Layer 2 of a small transformer language model trained on English Wikipedia (10 layers, counted from 0, width 128).
A neuron's activation on a vector x is SiLU(gate . x) times (in . x), where the dot is the dot product.
The model reads these tokens: " down" " " "1" "2" " enemy" " aircraft" "." " The" " tall" "y" " stated" " by" " his" " award" " nomination" " she" "et" " indicate" "d" " he" " had"

The vector x that enters this layer's MLP at each token. A number n stands for n times 0.01.
0 " down": 46 11 -18 41 -12 -42 6 55 3 -14 48 -14 14 0 -38 13 -8 -48 52 -36 17 15 -21 39 22 -7 12 -21 -38 -6 -10 -11 -31 44 48 -11 -8 -7 21 -25 -26 -27 59 -39 18 -4 -20 -12 -46 52 6 4 -25 -29 -9 -12 8 -7 9 5 -6 9 -26 6 27 -7 8 68 33 3 -20 -12 36 6 -34 6 -35 4 -17 -38 5 -27 -2 5 -41 -43 13 15 40 3 -8 71 -22 -48 37 28 3 13 42 42 -35 16 24 -20 13 -1 -38 -10 3 -3 10 45 12 -14 55 18 46 22 14 1 4 -8 -57 20 -15 -57 13 9
1 " ": 32 -10 17 -17 9 -22 30 -20 -19 -29 -10 -3 34 4 14 -23 -1 -22 37 -3 40 -13 13 4 21 -65 14 4 -22 -4 6 17 -3 31 10 -12 -19 2 3 -20 1 -1 19 24 -1 -12 -33 -22 -34 -4 -5 -7 -6 -91 21 -4 -36 -62 5 -12 -49 4 -13 -2 35 -3 -15 -11 59 27 -6 -18 -15 38 -20 -1 10 -48 17 -28 25 -5 -12 -22 -25 -40 11 21 24 4 -45 -9 25 -26 10 35 15 12 -39 19 -16 31 10 -21 28 -5 54 41 -28 -51 71 -9 -27 -23 14 18 34 1 14 34 30 -1 -45 15 -4 -52 -17 -10
2 "1": 51 12 30 -30 26 -70 9 -44 -26 -12 9 6 31 -2 -3 -7 33 -40 34 -19 11 -53 3 43 12 -10 0 -10 -5 45 -18 18 4 17 -5 -3 21 8 -23 -9 29 -12 -2 62 -9 23 23 15 -16 11 26 -44 4 -20 -28 35 -12 -22 -44 -6 0 52 -36 36 4 -14 -6 20 30 -20 -1 -29 23 32 -35 -9 12 -41 40 8 -3 -80 -18 -1 1 -39 58 7 -1 20 -20 -21 -25 35 -19 -3 42 40 -22 -11 5 52 -15 -23 39 -12 -26 13 -54 -70 19 20 -43 -57 31 -4 43 3 12 -17 34 16 -17 2 16 28 -14 -5
3 "2": 25 7 25 -22 12 -4 13 -83 -36 -13 26 12 52 -39 -31 -3 17 -25 38 -24 18 -28 -1 19 17 -22 34 -34 -8 35 -1 -27 -15 8 -34 -6 6 -16 -16 -22 16 40 17 43 -46 28 31 1 -1 10 -1 -42 -9 -11 5 40 -19 -24 -36 12 -27 26 -32 5 5 18 22 19 33 30 -4 -19 16 27 -39 -33 37 -46 23 -5 -20 -71 19 29 7 -23 56 39 -11 -8 -19 -8 -23 38 17 -29 8 22 10 29 19 29 5 -40 49 -9 -46 -1 -39 -18 10 -8 -58 -81 -8 18 49 -9 -3 8 9 -16 -3 33 -15 54 -37 -3
4 " enemy": 14 -53 -25 11 21 -39 34 7 1 63 -15 -21 -31 -43 -39 24 23 -50 -37 -18 38 -5 -21 11 -24 -61 10 -6 4 21 -14 -29 -24 5 37 -24 23 -7 30 3 -19 17 -18 26 -12 15 19 2 -9 73 -4 -23 -44 -10 -27 -12 -16 -20 -12 19 36 -4 -18 -9 -11 16 -26 32 0 30 -2 -8 7 -22 -3 23 9 31 -1 -43 22 -83 -15 -39 2 -11 2 -14 -10 -25 -60 33 -17 -22 6 -10 17 -21 -7 -16 -12 29 -27 -30 -6 -12 -6 45 -33 17 13 27 -19 -25 31 53 49 24 15 -5 5 27 17 47 -8 3 29 56
5 " aircraft": 16 -16 10 9 46 7 -10 -16 35 8 10 -33 18 13 -44 14 21 -39 0 -26 31 -20 4 -30 -7 -32 0 -32 25 -3 20 -4 -20 22 13 3 1 6 10 -15 -4 -35 13 -27 -42 11 -10 43 -3 67 -20 -37 -49 -6 -42 -28 -12 -15 -50 23 16 -25 -37 -33 -7 44 -21 17 10 18 14 5 21 -23 -41 -2 28 30 -2 -95 14 -34 9 -49 -5 -34 -28 -34 10 -18 -53 22 -45 -32 9 18 7 -43 -23 -14 -37 74 -35 4 23 -18 -17 58 -12 23 9 -13 -13 4 -13 37 39 -6 2 -12 35 -27 19 24 -1 9 21 45
6 ".": -16 -57 8 11 24 -1 30 1 6 -20 28 33 24 14 6 21 8 -26 29 28 19 12 -3 21 25 -38 40 -5 -30 -35 19 40 4 24 30 -18 2 5 29 -45 -48 -14 65 -12 -43 -24 48 17 -10 -27 34 24 2 10 -20 1 48 14 4 28 -1 24 2 -22 10 -1 70 -32 14 -1 -17 14 32 23 -16 19 24 -16 28 -23 -13 -12 12 13 -25 -41 -14 7 33 11 -10 -25 -4 -29 42 18 19 19 -32 -8 16 67 -8 8 -20 32 -5 36 -1 -26 23 -15 -36 -26 -12 -21 55 -10 44 -3 25 -7 28 7 -22 -35 -16 -10
7 " The": -8 -21 -13 9 7 -38 50 39 17 5 47 -20 -14 12 -17 2 31 -27 0 25 8 -15 -3 42 -14 14 27 -5 -1 36 -13 -30 50 46 19 -36 1 8 39 -46 -51 -19 33 15 -6 -4 25 -11 6 -32 -2 23 -11 9 -7 -46 16 -16 -65 2 -14 11 4 -40 -10 26 28 -15 14 4 3 -8 -6 -3 23 -46 -20 -4 37 -4 20 0 18 -24 8 -70 64 11 -36 10 17 -22 -2 17 10 42 -26 15 -10 19 -3 0 -19 2 -6 -14 10 3 17 -7 9 -15 -28 6 35 -12 63 1 23 12 27 18 -16 -19 0 1 -20 -13
8 " tall": -35 -19 10 32 12 -2 65 -9 -19 -20 12 -22 6 2 -18 -27 -2 -35 15 -9 -6 21 -15 -37 23 -55 -3 7 -16 -22 6 -5 23 -30 18 -26 -24 15 -11 55 -87 -18 -15 29 -38 16 -4 5 -10 53 -6 36 4 18 1 -44 -19 -10 -3 -19 -17 6 -43 26 -3 3 -4 -20 38 35 19 -25 14 1 -4 -12 54 -16 44 -72 -5 -22 -5 -42 -6 -38 11 17 2 -63 28 50 -39 -7 12 21 -34 26 -46 43 43 -22 50 65 15 -30 -5 10 1 25 8 15 -13 -1 29 -6 36 55 46 12 3 -21 19 -63 -20 25 -24 -15
9 "y": -70 -24 26 0 61 14 36 26 -7 27 -24 25 -39 -30 0 -7 -1 -57 3 -5 8 -41 18 -2 8 -40 -30 43 -2 -1 33 -9 21 -6 37 -6 -12 21 -5 -16 -5 53 -7 74 -64 -48 54 -7 10 -24 39 27 -1 -26 27 -17 14 11 4 64 -44 16 16 36 -14 -4 37 44 9 12 10 10 60 14 -25 15 4 20 -18 1 1 -19 31 20 13 -6 56 -23 7 -50 16 14 -28 8 0 3 -10 -13 82 19 15 44 -41 -62 7 -33 -24 14 3 -54 14 9 19 10 0 18 17 11 -10 31 41 1 -7 31 -32 -22 -27 -36
10 " stated": -24 -56 2 11 38 -33 31 4 0 18 30 10 -32 -13 33 36 12 8 -1 -27 10 8 34 -12 20 22 20 25 5 -45 9 21 -31 24 33 9 -33 31 15 16 -80 -30 3 3 24 -36 54 41 -22 52 2 19 -41 10 -1 -25 1 -71 -18 -21 23 13 20 -30 40 0 65 -26 47 45 17 15 -13 14 -29 -10 20 22 44 -15 21 -49 18 19 4 -65 -38 -18 -35 46 -1 36 -18 14 36 9 7 6 69 26 17 32 29 -3 -37 4 -24 0 -1 -4 15 -2 -10 -10 -26 26 37 42 -47 20 16 -6 -22 18 4 6 5 4
11 " by": 26 -43 3 -29 -32 -66 -9 1 -18 10 40 24 -22 23 -5 56 3 -31 -19 -30 40 -29 8 22 -33 -14 -44 48 32 -1 13 9 9 56 24 -16 -32 19 57 32 -6 -3 29 19 -32 -11 5 24 -10 -32 -6 13 -11 40 -29 5 -20 -2 41 -7 -15 28 -36 -18 1 28 19 49 40 -11 -17 4 25 -23 20 -1 -3 -3 12 20 -18 0 -8 -10 -4 12 14 -11 52 0 -31 -19 -8 28 -13 -9 -41 15 -26 1 -24 36 -3 -36 0 37 16 -20 -32 -67 20 15 -8 -26 14 -57 49 -6 6 -4 7 -6 -36 -2 12 -37 54 -31
12 " his": 43 -35 -2 9 14 -29 32 3 -27 23 41 45 -17 39 -6 -16 50 -17 31 25 23 -15 42 -9 -35 -24 17 21 16 -15 10 41 39 15 27 -13 13 -1 34 -67 -63 -29 2 8 -30 -19 39 -34 3 -18 16 9 -3 5 -25 -4 23 -27 -51 -23 0 11 9 -13 14 34 11 12 -9 44 -31 11 -22 2 -1 -45 -10 -46 37 -39 21 5 -3 -73 -1 18 33 -55 -37 -25 -4 -28 -11 -5 -40 40 21 40 14 -6 2 -3 -50 -58 -10 -10 -3 33 40 -39 13 30 -9 -60 23 26 45 -16 46 -15 -17 21 -13 11 -19 -7 17 22
13 " award": -9 -25 72 -16 25 33 48 -5 7 65 36 13 -15 26 4 -21 -10 6 6 -26 15 -29 20 13 1 -20 46 16 10 -14 -6 49 -30 11 42 4 36 17 -20 21 -8 -20 57 36 -36 2 20 27 14 91 15 28 -16 -7 -22 -59 -6 -20 -18 -7 -45 -28 -21 13 -8 43 -53 9 -8 -19 6 53 24 4 -18 -28 11 3 26 -22 30 16 -15 2 -10 -17 10 -2 25 -51 -6 30 -12 -44 14 -1 -32 -23 -26 61 13 71 30 -23 -21 15 -51 -31 -12 21 29 -13 -9 -22 -12 84 26 5 7 38 -4 -26 -10 17 -19 -13 29 36
14 " nomination": -32 -34 25 -39 9 20 16 -3 -16 25 23 21 -39 38 10 -50 -11 -3 33 -30 -29 8 23 48 -12 -1 9 35 12 -21 -11 37 -33 9 54 -31 5 15 -26 15 -28 -25 12 25 -11 -15 26 29 0 44 38 14 5 -11 -27 -25 -19 -14 -9 -15 -42 -50 -9 23 22 33 -48 -30 -3 -19 39 -9 68 -2 -60 -19 45 -22 10 -22 43 -16 -11 4 -14 -33 4 -1 9 0 -4 -7 -17 -10 33 -1 -37 1 -54 59 24 37 13 -27 -49 -4 -58 -54 1 -18 33 17 34 -53 -25 26 34 -23 -22 9 6 6 -22 30 -39 0 -10 49
15 " she": 16 10 9 18 36 -9 23 -36 -19 -9 40 52 13 44 -4 -62 23 -43 26 6 32 -12 26 13 -24 -31 10 36 11 -8 27 -7 -2 9 9 -4 23 16 66 -22 -23 16 -1 -3 -49 -18 16 27 -17 45 20 22 3 13 -55 -53 25 -14 36 -14 18 23 12 -71 -8 30 -12 21 7 50 -46 -23 -21 -13 -45 -88 48 -16 24 -32 5 40 20 6 -14 -8 13 17 -2 -11 -45 14 -57 30 -11 19 4 6 6 3 18 19 -47 -45 -13 6 -17 72 11 -8 34 3 0 -70 -25 -3 27 -39 11 21 33 -9 -50 -13 -11 -8 -4 -10
16 "et": -76 -46 8 -11 63 48 12 0 0 33 12 19 8 -16 8 31 -3 -34 29 -21 52 -56 -9 -15 4 18 -39 -55 6 -66 -69 -25 -25 17 13 -3 -32 7 -4 38 -29 -17 -33 25 -56 -40 54 30 14 16 6 16 -24 -3 37 -26 -8 -28 24 6 -14 -15 -38 23 -12 30 -5 40 -32 -35 -6 50 -14 2 11 -7 -11 -18 18 -15 1 -11 19 32 -55 8 -16 -41 -31 -57 1 -5 17 17 -26 16 -92 6 -20 -14 -20 30 5 -5 18 -24 -23 20 -25 -42 10 -25 -15 37 66 65 30 -28 17 -2 -18 -25 5 10 -22 -13 21 12
17 " indicate": 8 -9 28 -4 27 -94 46 22 -14 13 60 -9 36 -18 -44 9 7 -36 -21 -14 -27 59 14 71 23 14 -35 1 7 -6 -20 87 -6 10 5 -29 -4 27 -6 -31 -14 -8 35 14 -20 -23 -4 24 -6 -2 -28 12 -52 52 -35 -10 17 -64 -16 -1 -11 8 -25 2 18 -37 21 -27 59 -8 -3 7 22 -1 -21 40 30 25 13 -7 13 17 -4 -30 -42 -33 4 30 8 -56 2 0 -18 20 50 5 -21 -11 -10 30 0 0 9 -6 -25 15 -26 -20 -37 27 2 -14 -45 15 -5 9 33 86 -58 20 33 -13 5 2 26 -24 -13 3
18 "d": -15 -65 24 28 4 13 22 34 -32 19 -25 16 -15 -18 22 25 -5 -42 55 -33 15 -2 32 27 19 26 -6 -1 13 -26 -21 -26 -31 46 2 23 -33 42 45 -12 -38 -9 43 -5 2 -33 59 18 -30 57 -16 6 -39 -4 32 15 21 -43 -4 9 3 25 17 -1 47 -18 82 -15 38 8 3 -32 31 3 -3 -20 30 20 26 -2 6 -42 13 -3 23 -50 -4 -18 -53 10 11 24 -13 -20 45 11 -52 -17 22 -31 -12 9 -30 -18 -30 -6 0 -18 -4 -1 12 19 -21 -6 9 -6 42 36 -20 2 3 -41 -22 31 -1 -20 39 15
19 " he": 36 -3 9 22 22 8 36 -22 -9 22 8 34 10 38 -28 -21 17 -46 28 9 11 8 23 -11 -32 -30 9 20 19 0 27 7 44 29 11 -28 36 33 67 -22 -37 3 -11 28 -57 -10 -18 8 -15 53 7 24 -10 36 -71 -32 30 8 2 -37 -13 30 14 -55 16 19 -6 11 21 18 -39 -10 -11 9 -41 -83 16 -28 20 -25 3 17 -6 -15 11 -29 20 24 -5 -31 -49 2 -64 25 -27 4 1 25 -14 -15 10 27 -47 -57 -7 16 -19 56 37 -48 47 -1 -20 -68 1 44 11 -53 30 15 17 -10 -49 27 -3 -18 17 25
20 " had": 0 -46 5 11 21 11 34 74 9 18 22 28 -22 25 -24 -7 25 -35 73 -19 -1 51 13 -2 -44 -10 -19 -19 0 -17 -5 -8 66 -48 -28 -9 -28 12 3 -3 -14 -6 12 20 -60 -6 41 19 -54 60 -52 7 -22 -11 -36 -40 -64 2 19 5 -16 54 -1 -24 11 2 8 -2 22 -4 -42 -1 5 59 -48 -42 5 27 39 -33 -32 -20 -19 -24 -24 -18 26 4 -73 2 4 22 -9 -12 -2 24 -47 46 8 -24 14 -12 -2 -24 7 -7 -6 -58 -17 -13 8 3 -88 -16 -41 -9 34 -13 48 43 5 -43 -33 10 -10 -7 18 32

Each question shows the input weights of one neuron of the MLP. A number n stands for n times 0.0065.

n430 gate: 44 2 17 3 -17 -34 -4 -14 -29 -14 15 -4 -15 -3 10 -12 -15 12 11 -16 -31 14 35 -10 -39 30 40 -1 44 5 6 -5 0 -30 -1 -1 0 3 -16 1 7 58 2 36 -5 -2 -5 -4 -3 32 3 -36 23 -3 -1 -14 28 -25 -16 10 21 10 -44 10 -26 -13 -18 22 6 24 -18 -11 19 4 55 1 9 -2 -5 3 48 -9 7 18 -13 -7 -26 15 -3 -4 30 -3 55 32 68 -13 -33 -3 -14 14 -8 14 -16 8 -28 15 40 -10 -2 -19 -17 -1 2 26 16 -5 0 -10 -8 -13 -12 9 -8 19 -25 11 1 28
n430 in: -25 -14 -2 24 -11 -9 -28 -15 -8 7 37 -23 39 -27 22 -38 -2 0 13 30 10 -18 -2 -8 -26 3 5 -12 50 14 28 3 -6 -9 -30 5 25 -11 -4 -15 -24 16 -16 4 -47 33 5 -37 -19 37 -4 -30 11 -17 34 -4 28 -5 0 -17 -26 22 -11 -6 11 5 2 9 -11 23 12 21 -3 35 -37 4 15 -21 5 9 -12 20 13 -44 -3 20 -42 28 23 44 -16 -6 3 6 27 -26 28 14 17 -10 -23 -11 13 5 -12 -13 -14 12 -29 -35 -25 22 24 12 -12 14 9 10 -3 19 0 26 5 19 -35 -3 40 -28
On which token does it fire most? 3 "2"

n174 gate: 7 11 -24 -1 -2 -18 18 -10 17 6 5 -10 8 19 48 37 22 4 -31 -19 -5 -39 -6 16 -10 2 11 28 -3 47 -20 -14 -28 -35 5 -2 1 1 11 -24 4 21 12 14 37 -12 42 8 -21 24 -6 8 -19 33 1 26 -29 -1 9 6 -4 -32 5 41 22 -6 17 26 -4 6 -19 -5 -18 -8 41 19 2 5 4 29 18 -2 37 5 -2 12 4 -23 -9 -6 39 -6 -17 45 -27 -9 23 -24 -23 35 29 50 -1 9 2 -26 -3 5 17 -6 -11 11 20 15 -9 21 6 43 -16 31 4 23 3 18 5 7 10 -2
n174 in: 44 3 -1 -15 -21 -55 41 -31 34 -9 -5 4 5 4 13 -24 11 -1 -15 21 11 -35 2 4 51 7 2 8 -6 18 -17 12 -7 -42 -7 -13 -7 6 -6 -5 -31 32 -4 -6 23 -6 12 2 -26 -2 -5 42 8 7 -22 -19 -22 25 35 -5 4 -30 17 21 42 5 15 7 -1 39 6 35 -8 -28 29 8 36 -3 -24 -12 -1 -11 35 17 2 0 -34 8 5 35 8 -15 7 7 12 -2 21 -35 -22 -12 -39 1 13 -10 -6 -10 -7 21 -12 35 -4 -9 -9 14 -7 7 -1 -6 3 11 14 -3 8 13 -9 -48 4 -5
On which token does it fire most? 20 " had"

n268 gate: -22 -21 35 -33 5 -14 -12 5 -10 37 9 18 -19 1 35 8 13 12 20 2 -14 18 4 15 -30 -13 -5 -22 -14 39 0 13 17 -7 -10 9 -8 3 -4 -7 -10 -44 16 9 -38 -31 3 4 -21 -24 -1 -28 50 -9 -7 3 43 -7 1 -27 -1 -11 -32 -32 -40 -8 -11 -6 -29 24 -12 5 28 25 5 6 14 -12 -17 -5 5 7 1 17 1 -23 -2 -19 6 -20 10 -6 -37 6 3 9 -15 -18 0 18 -35 -33 1 14 6 17 -19 36 20 21 25 -17 2 11 10 -9 -24 -23 7 -45 -14 26 -33 -2 20 19 -5 -25
n268 in: -21 -39 32 -32 1 -35 -7 10 17 32 5 7 -20 -24 3 17 21 9 4 24 -1 -19 13 31 -11 -19 26 -1 -2 30 -8 -2 4 -3 23 12 -31 -24 25 7 -2 -30 -16 -10 1 -34 -10 18 -18 -20 -25 -38 26 -4 9 -9 5 44 0 -28 8 17 -23 4 -18 -16 -6 -5 -4 20 5 6 28 9 44 -9 4 -37 -8 -16 5 -12 14 36 -25 -32 -24 -13 -19 -36 12 -1 -23 -13 12 21 7 -3 -1 15 -37 -11 8 18 0 41 -14 13 38 15 41 -14 23 17 22 10 -29 13 6 -37 5 21 6 -6 5 -10 -16 -26
On which token does it fire most? 7 " The"

n118 gate: -15 -7 6 -9 -1 4 -44 34 -35 26 -6 7 -37 30 9 -28 50 -42 -9 -18 34 -19 17 1 -32 -3 -8 7 -35 -16 10 17 -18 14 -14 28 -3 3 -36 -6 -17 -45 -6 -19 -11 -9 -29 -20 1 -16 -15 35 -4 3 -37 22 9 -8 -17 44 -23 -13 -1 -2 -10 -53 17 -37 -17 -1 14 -8 4 -5 2 -20 -1 30 6 -4 42 -23 20 -12 -15 20 -14 1 36 1 19 22 1 24 -2 14 -11 -17 -1 -19 -22 29 10 0 7 -7 -1 8 14 17 -12 13 2 28 -5 -3 -29 2 -21 0 25 -50 -18 16 -4 -9 -14 -5
n118 in: 0 -19 10 -18 5 8 -13 3 -8 -2 -3 14 -30 18 28 -45 39 -9 3 -8 11 12 27 -11 -17 21 -13 -19 -26 14 -24 -10 -24 -2 3 26 8 -1 -6 -44 -10 10 -19 8 17 -23 4 -10 17 6 1 35 4 -3 -36 32 17 -6 -26 21 3 -3 10 -12 19 -8 35 -37 -9 -5 14 0 13 9 -2 -6 7 13 10 -15 16 -14 17 17 24 13 -2 11 24 -2 1 24 -8 -11 -13 -4 29 -28 17 -39 -9 5 2 -31 6 -2 -4 -14 16 5 6 2 14 -19 19 6 -33 35 -44 -24 30 -50 -12 -12 -12 -32 -14 -7
On which token does it fire most? 18 "d"

n495 gate: 7 -5 -13 -46 23 31 -6 -5 2 6 -3 -22 15 -13 -7 0 3 -1 10 4 41 16 -10 28 18 -7 -20 -28 52 -24 4 -9 -5 4 -8 17 -12 -35 35 -12 6 3 -4 19 -7 -15 12 -13 12 7 6 -13 3 5 -20 27 35 20 63 -14 -13 -13 -23 30 -22 -22 34 -18 12 42 4 -33 -4 5 18 20 -22 15 -2 -20 0 0 -17 -26 -8 -23 -1 12 -22 3 -4 -2 29 -31 -13 2 -12 37 16 18 0 -24 -14 -16 32 -21 2 15 -6 -26 -24 -28 -6 -8 -11 -16 4 14 9 37 -34 15 -4 -4 -1 64 -6 0
n495 in: 8 -3 -31 -21 37 37 -36 -10 27 -27 24 -8 -20 -28 2 -32 15 -5 1 4 -4 13 -38 14 19 16 9 -1 -6 -9 -11 6 -10 6 36 0 -11 -11 6 -8 -5 10 -19 32 20 -13 10 -2 -6 17 -14 -1 5 -21 -35 24 -27 34 2 13 -5 -14 11 23 -27 0 5 13 4 42 21 11 -7 44 42 -26 -4 -7 -31 5 -2 -9 -2 -33 4 40 5 -21 32 11 -37 -12 8 -16 16 13 -26 14 27 -18 30 -16 -11 8 -2 -11 19 -32 2 -23 -23 -15 -41 -20 -12 11 15 26 10 16 25 -3 6 -12 -21 -10 -4 8
On which three tokens does it fire most, strongest first? 20 " had", 3 "2", 13 " award"

n390 gate: 4 4 6 9 25 -20 16 8 46 -28 -10 -44 -9 -26 10 8 -15 -24 9 35 -26 17 -17 -3 -15 2 27 -36 -8 -17 -16 20 -32 11 -34 -9 4 3 1 -5 7 15 -7 -25 6 2 -1 -19 2 -14 -14 10 -8 2 -6 18 -2 25 -26 11 -14 -27 -24 -1 -27 4 -21 16 -10 -29 -1 -30 -20 -19 8 -15 -7 7 -31 -9 -4 -39 5 47 -18 5 -2 5 5 20 11 12 -32 -16 7 0 -25 6 10 -25 4 47 7 3 15 22 -18 -20 17 20 -11 -6 -1 11 -27 28 -21 4 28 20 15 22 -5 5 -8 13 -8 0
n390 in: -18 -41 24 -18 4 46 -11 17 -21 -12 12 2 -3 18 18 3 5 5 -15 3 21 7 -33 11 31 -11 -16 8 -29 40 7 3 2 -19 24 22 8 1 7 0 4 -27 9 8 -8 11 -12 -20 -3 -8 -8 6 -34 -20 -18 -22 30 -10 19 -2 -18 18 6 -23 43 -13 -17 -2 -33 38 -26 -23 41 13 10 19 -18 14 46 23 -4 4 -26 -34 34 0 7 -2 -40 1 -22 -18 0 14 -3 19 5 -13 12 9 -20 -6 13 22 -17 2 -3 2 -7 -25 2 -7 -16 -29 -7 -8 24 15 -21 -21 -18 13 25 -6 22 7 34 -1
On which token does it fire most? 4 " enemy"

n239 gate: 1 -15 -3 -25 -10 38 20 20 26 2 21 4 -18 2 -2 -12 -4 -7 11 -6 11 18 -3 49 -43 23 -32 -5 -12 -41 23 36 20 -7 -30 5 -16 17 4 -19 -30 -16 -17 5 14 3 11 -29 21 4 -22 5 -18 17 -28 -24 5 8 5 17 18 28 -17 23 -3 -15 -15 31 -4 21 -27 7 -15 14 11 -13 -30 3 24 -15 -10 -2 -6 1 7 4 -9 -12 -2 -8 9 -11 -17 -26 -10 -8 -6 -30 7 -6 -20 -12 0 -24 20 -20 4 11 29 22 -15 22 1 -18 6 -47 9 -22 15 1 0 40 3 -11 34 -23 0 -37
n239 in: -1 -17 14 -38 25 3 4 14 24 -23 13 17 10 0 10 -2 2 31 9 34 -10 8 -22 7 -44 20 -1 47 11 4 17 12 37 -16 -2 2 -14 18 -2 -7 -34 0 3 30 12 31 19 -13 23 -1 -10 21 -19 10 -23 -25 3 23 8 5 17 18 6 28 8 11 -20 -4 20 31 -20 -7 -14 11 19 -4 -33 -14 36 -39 -7 9 3 14 6 -3 -19 -29 -16 -21 17 -26 -9 -11 -24 -4 7 -8 -8 -4 3 -2 -9 -36 17 -16 13 -2 -13 11 -18 18 3 -19 -18 -49 4 -29 -16 -6 13 16 -7 7 24 -24 17 -2
On which two tokens does it fire most, strongest first? 12 " his", 20 " had"

n402 gate: -27 -68 -47 -17 41 1 12 -3 -32 -9 13 -8 10 -11 41 -1 15 0 -12 4 -1 26 12 -22 13 -44 -6 26 -12 8 -36 -10 0 -18 -4 23 -14 -6 -42 29 -1 0 7 15 4 1 -6 9 4 4 -2 7 14 15 29 34 7 6 -15 -28 0 -1 11 -2 14 10 12 -23 -42 28 -4 -35 5 2 41 -36 26 3 12 29 -20 6 17 0 8 3 2 22 26 24 24 9 -13 2 -3 -19 -20 13 -3 2 -35 39 -36 11 42 -19 -16 16 22 2 8 -1 -11 11 11 16 -2 -4 -3 -3 0 -4 13 60 -1 -3 17 50
n402 in: -2 30 14 -3 15 -19 3 14 25 -11 -20 43 21 -5 24 -13 16 -42 11 -18 14 39 -9 2 -17 31 8 14 30 -10 10 -3 -4 16 10 22 31 -17 -12 1 -10 4 -31 2 8 8 -21 -43 -5 38 25 -12 -35 25 18 -8 18 -2 16 -5 17 23 2 8 18 2 -1 -22 17 10 -6 0 15 51 -20 11 14 -23 5 20 -44 3 -5 -49 18 -1 9 13 -7 -11 -15 -18 15 -53 19 10 -29 5 9 1 -15 -24 -6 21 12 -12 37 -1 -27 -11 -11 1 18 13 -4 -34 -31 -4 13 10 -11 43 -27 21 -28 -4 3 2
On which token does it fire most? 18 "d"

n285 gate: 1 -5 8 -10 20 16 -38 1 17 -12 14 -21 -27 -11 -27 -26 32 -31 -5 4 -7 -24 26 17 3 -6 7 17 -44 -1 20 -13 -13 -33 12 -8 -10 -6 1 3 -8 -23 -22 -8 -5 23 -27 16 8 -5 -29 25 6 6 -19 9 9 -2 -4 0 11 -34 2 15 -29 19 -4 2 -23 -32 -12 -40 8 8 -12 15 -16 -7 -27 2 0 -3 20 18 -30 -20 3 7 28 16 58 -16 -6 -19 11 17 -20 -16 18 5 15 11 -16 8 -4 10 8 47 20 11 23 -17 -11 14 -8 11 21 -5 40 -35 -6 2 -4 15 13 -20 36 13
n285 in: 11 16 15 21 14 -4 -5 -27 19 -16 -3 -17 -16 10 -29 -19 -56 28 -8 -7 4 14 7 21 -4 16 41 23 29 -4 31 -28 -33 -8 -17 30 5 -4 -2 -12 -17 8 -15 -7 13 -3 35 -8 30 4 -7 12 -15 -17 -22 1 -26 6 -42 6 25 -2 -10 -1 -5 12 10 -20 -2 -43 35 16 -7 -25 -6 -12 -6 -9 -11 -1 -29 -2 20 26 -12 -19 9 -3 19 -19 -8 38 0 -14 -19 0 57 5 -15 1 16 -23 -4 -22 -17 -18 -15 -18 -31 5 36 4 13 5 12 17 0 18 2 -2 -18 -9 3 12 2 -2 5 19
On which token does it fire most? 5 " aircraft"

n270 gate: -13 23 -34 2 19 -3 -9 -14 28 -19 0 28 6 5 1 -14 -27 -30 30 -24 31 -2 64 -9 9 38 28 2 -34 11 -33 -22 41 -49 24 4 -7 -4 -21 -31 -8 23 -31 30 -4 0 -32 5 -2 -17 47 16 4 -15 13 8 3 24 14 -2 -8 30 23 -27 27 13 39 20 6 -32 -9 -19 27 26 10 5 -1 -32 17 -38 22 11 -39 8 22 -63 16 7 -17 51 12 -23 28 -30 -22 -14 5 -31 -38 -11 -10 -23 15 18 -4 12 -19 18 0 6 36 -11 16 -16 23 0 -38 24 -11 -5 -3 -18 33 16 5 2 7 15
n270 in: -14 -17 -1 20 -26 18 6 -5 4 4 -5 22 10 -23 13 -25 -16 -9 38 -8 4 -30 23 -17 -25 23 25 6 -17 -13 3 -18 -37 -2 -8 1 22 -25 -14 -26 -12 -13 -21 23 -21 -10 -4 7 -30 -37 40 6 14 -10 2 -2 19 -18 7 -3 -5 -4 6 29 -49 -20 25 -7 6 -15 11 -29 51 8 -3 34 1 14 -35 -18 7 -6 -26 -44 -41 -37 15 -1 14 -17 21 -15 -7 -64 -34 22 -41 11 14 -2 11 15 5 10 28 -7 13 31 -21 -32 -35 22 -11 -7 -7 -10 19 -5 19 -3 -17 -2 11 18 0 -8 9 -7
On which three tokens does it fire most, strongest first? 6 ".", 1 " ", 2 "1"

n0 gate: 86 0 -5 3 3 -30 -20 15 -18 -23 32 -44 -13 34 50 1 -21 21 26 23 -20 0 -3 15 6 -12 29 32 -10 23 7 -28 19 -8 30 15 -21 -23 -8 -44 -8 8 -29 -17 19 6 -50 -21 -45 15 -21 -13 -83 -32 -11 21 -34 37 1 -21 -9 -34 29 -74 -7 25 -11 35 -19 15 8 -48 2 9 -3 9 6 -41 -44 8 6 -48 -22 15 12 5 -7 35 -13 7 20 -38 47 3 0 53 21 25 -50 7 23 -2 7 -13 2 4 -14 6 -15 16 30 58 -24 27 7 27 -24 24 -3 -53 11 3 -16 -5 10 -8 -7 -19
n0 in: 55 31 25 11 7 -30 -7 23 -21 -10 27 -26 -19 54 71 -8 21 18 43 -35 8 -6 14 1 -15 -10 21 21 -16 1 -6 -29 29 12 20 4 -28 -27 -6 -30 -17 -7 -22 -22 6 19 -53 -24 -51 24 -20 8 -59 4 9 19 -10 23 -5 -12 -20 -18 35 -14 -7 8 14 11 -23 8 26 -6 -18 -2 1 -8 0 -11 -26 -12 7 -38 -19 24 1 19 -33 35 -29 12 11 -22 24 20 29 21 9 12 -35 5 16 -18 1 15 18 -5 1 7 -26 -6 17 59 4 24 -14 56 0 14 10 -24 26 5 -6 -30 28 -28 -16 -16
On which three tokens does it fire most, strongest first? 1 " ", 0 " down", 9 "y"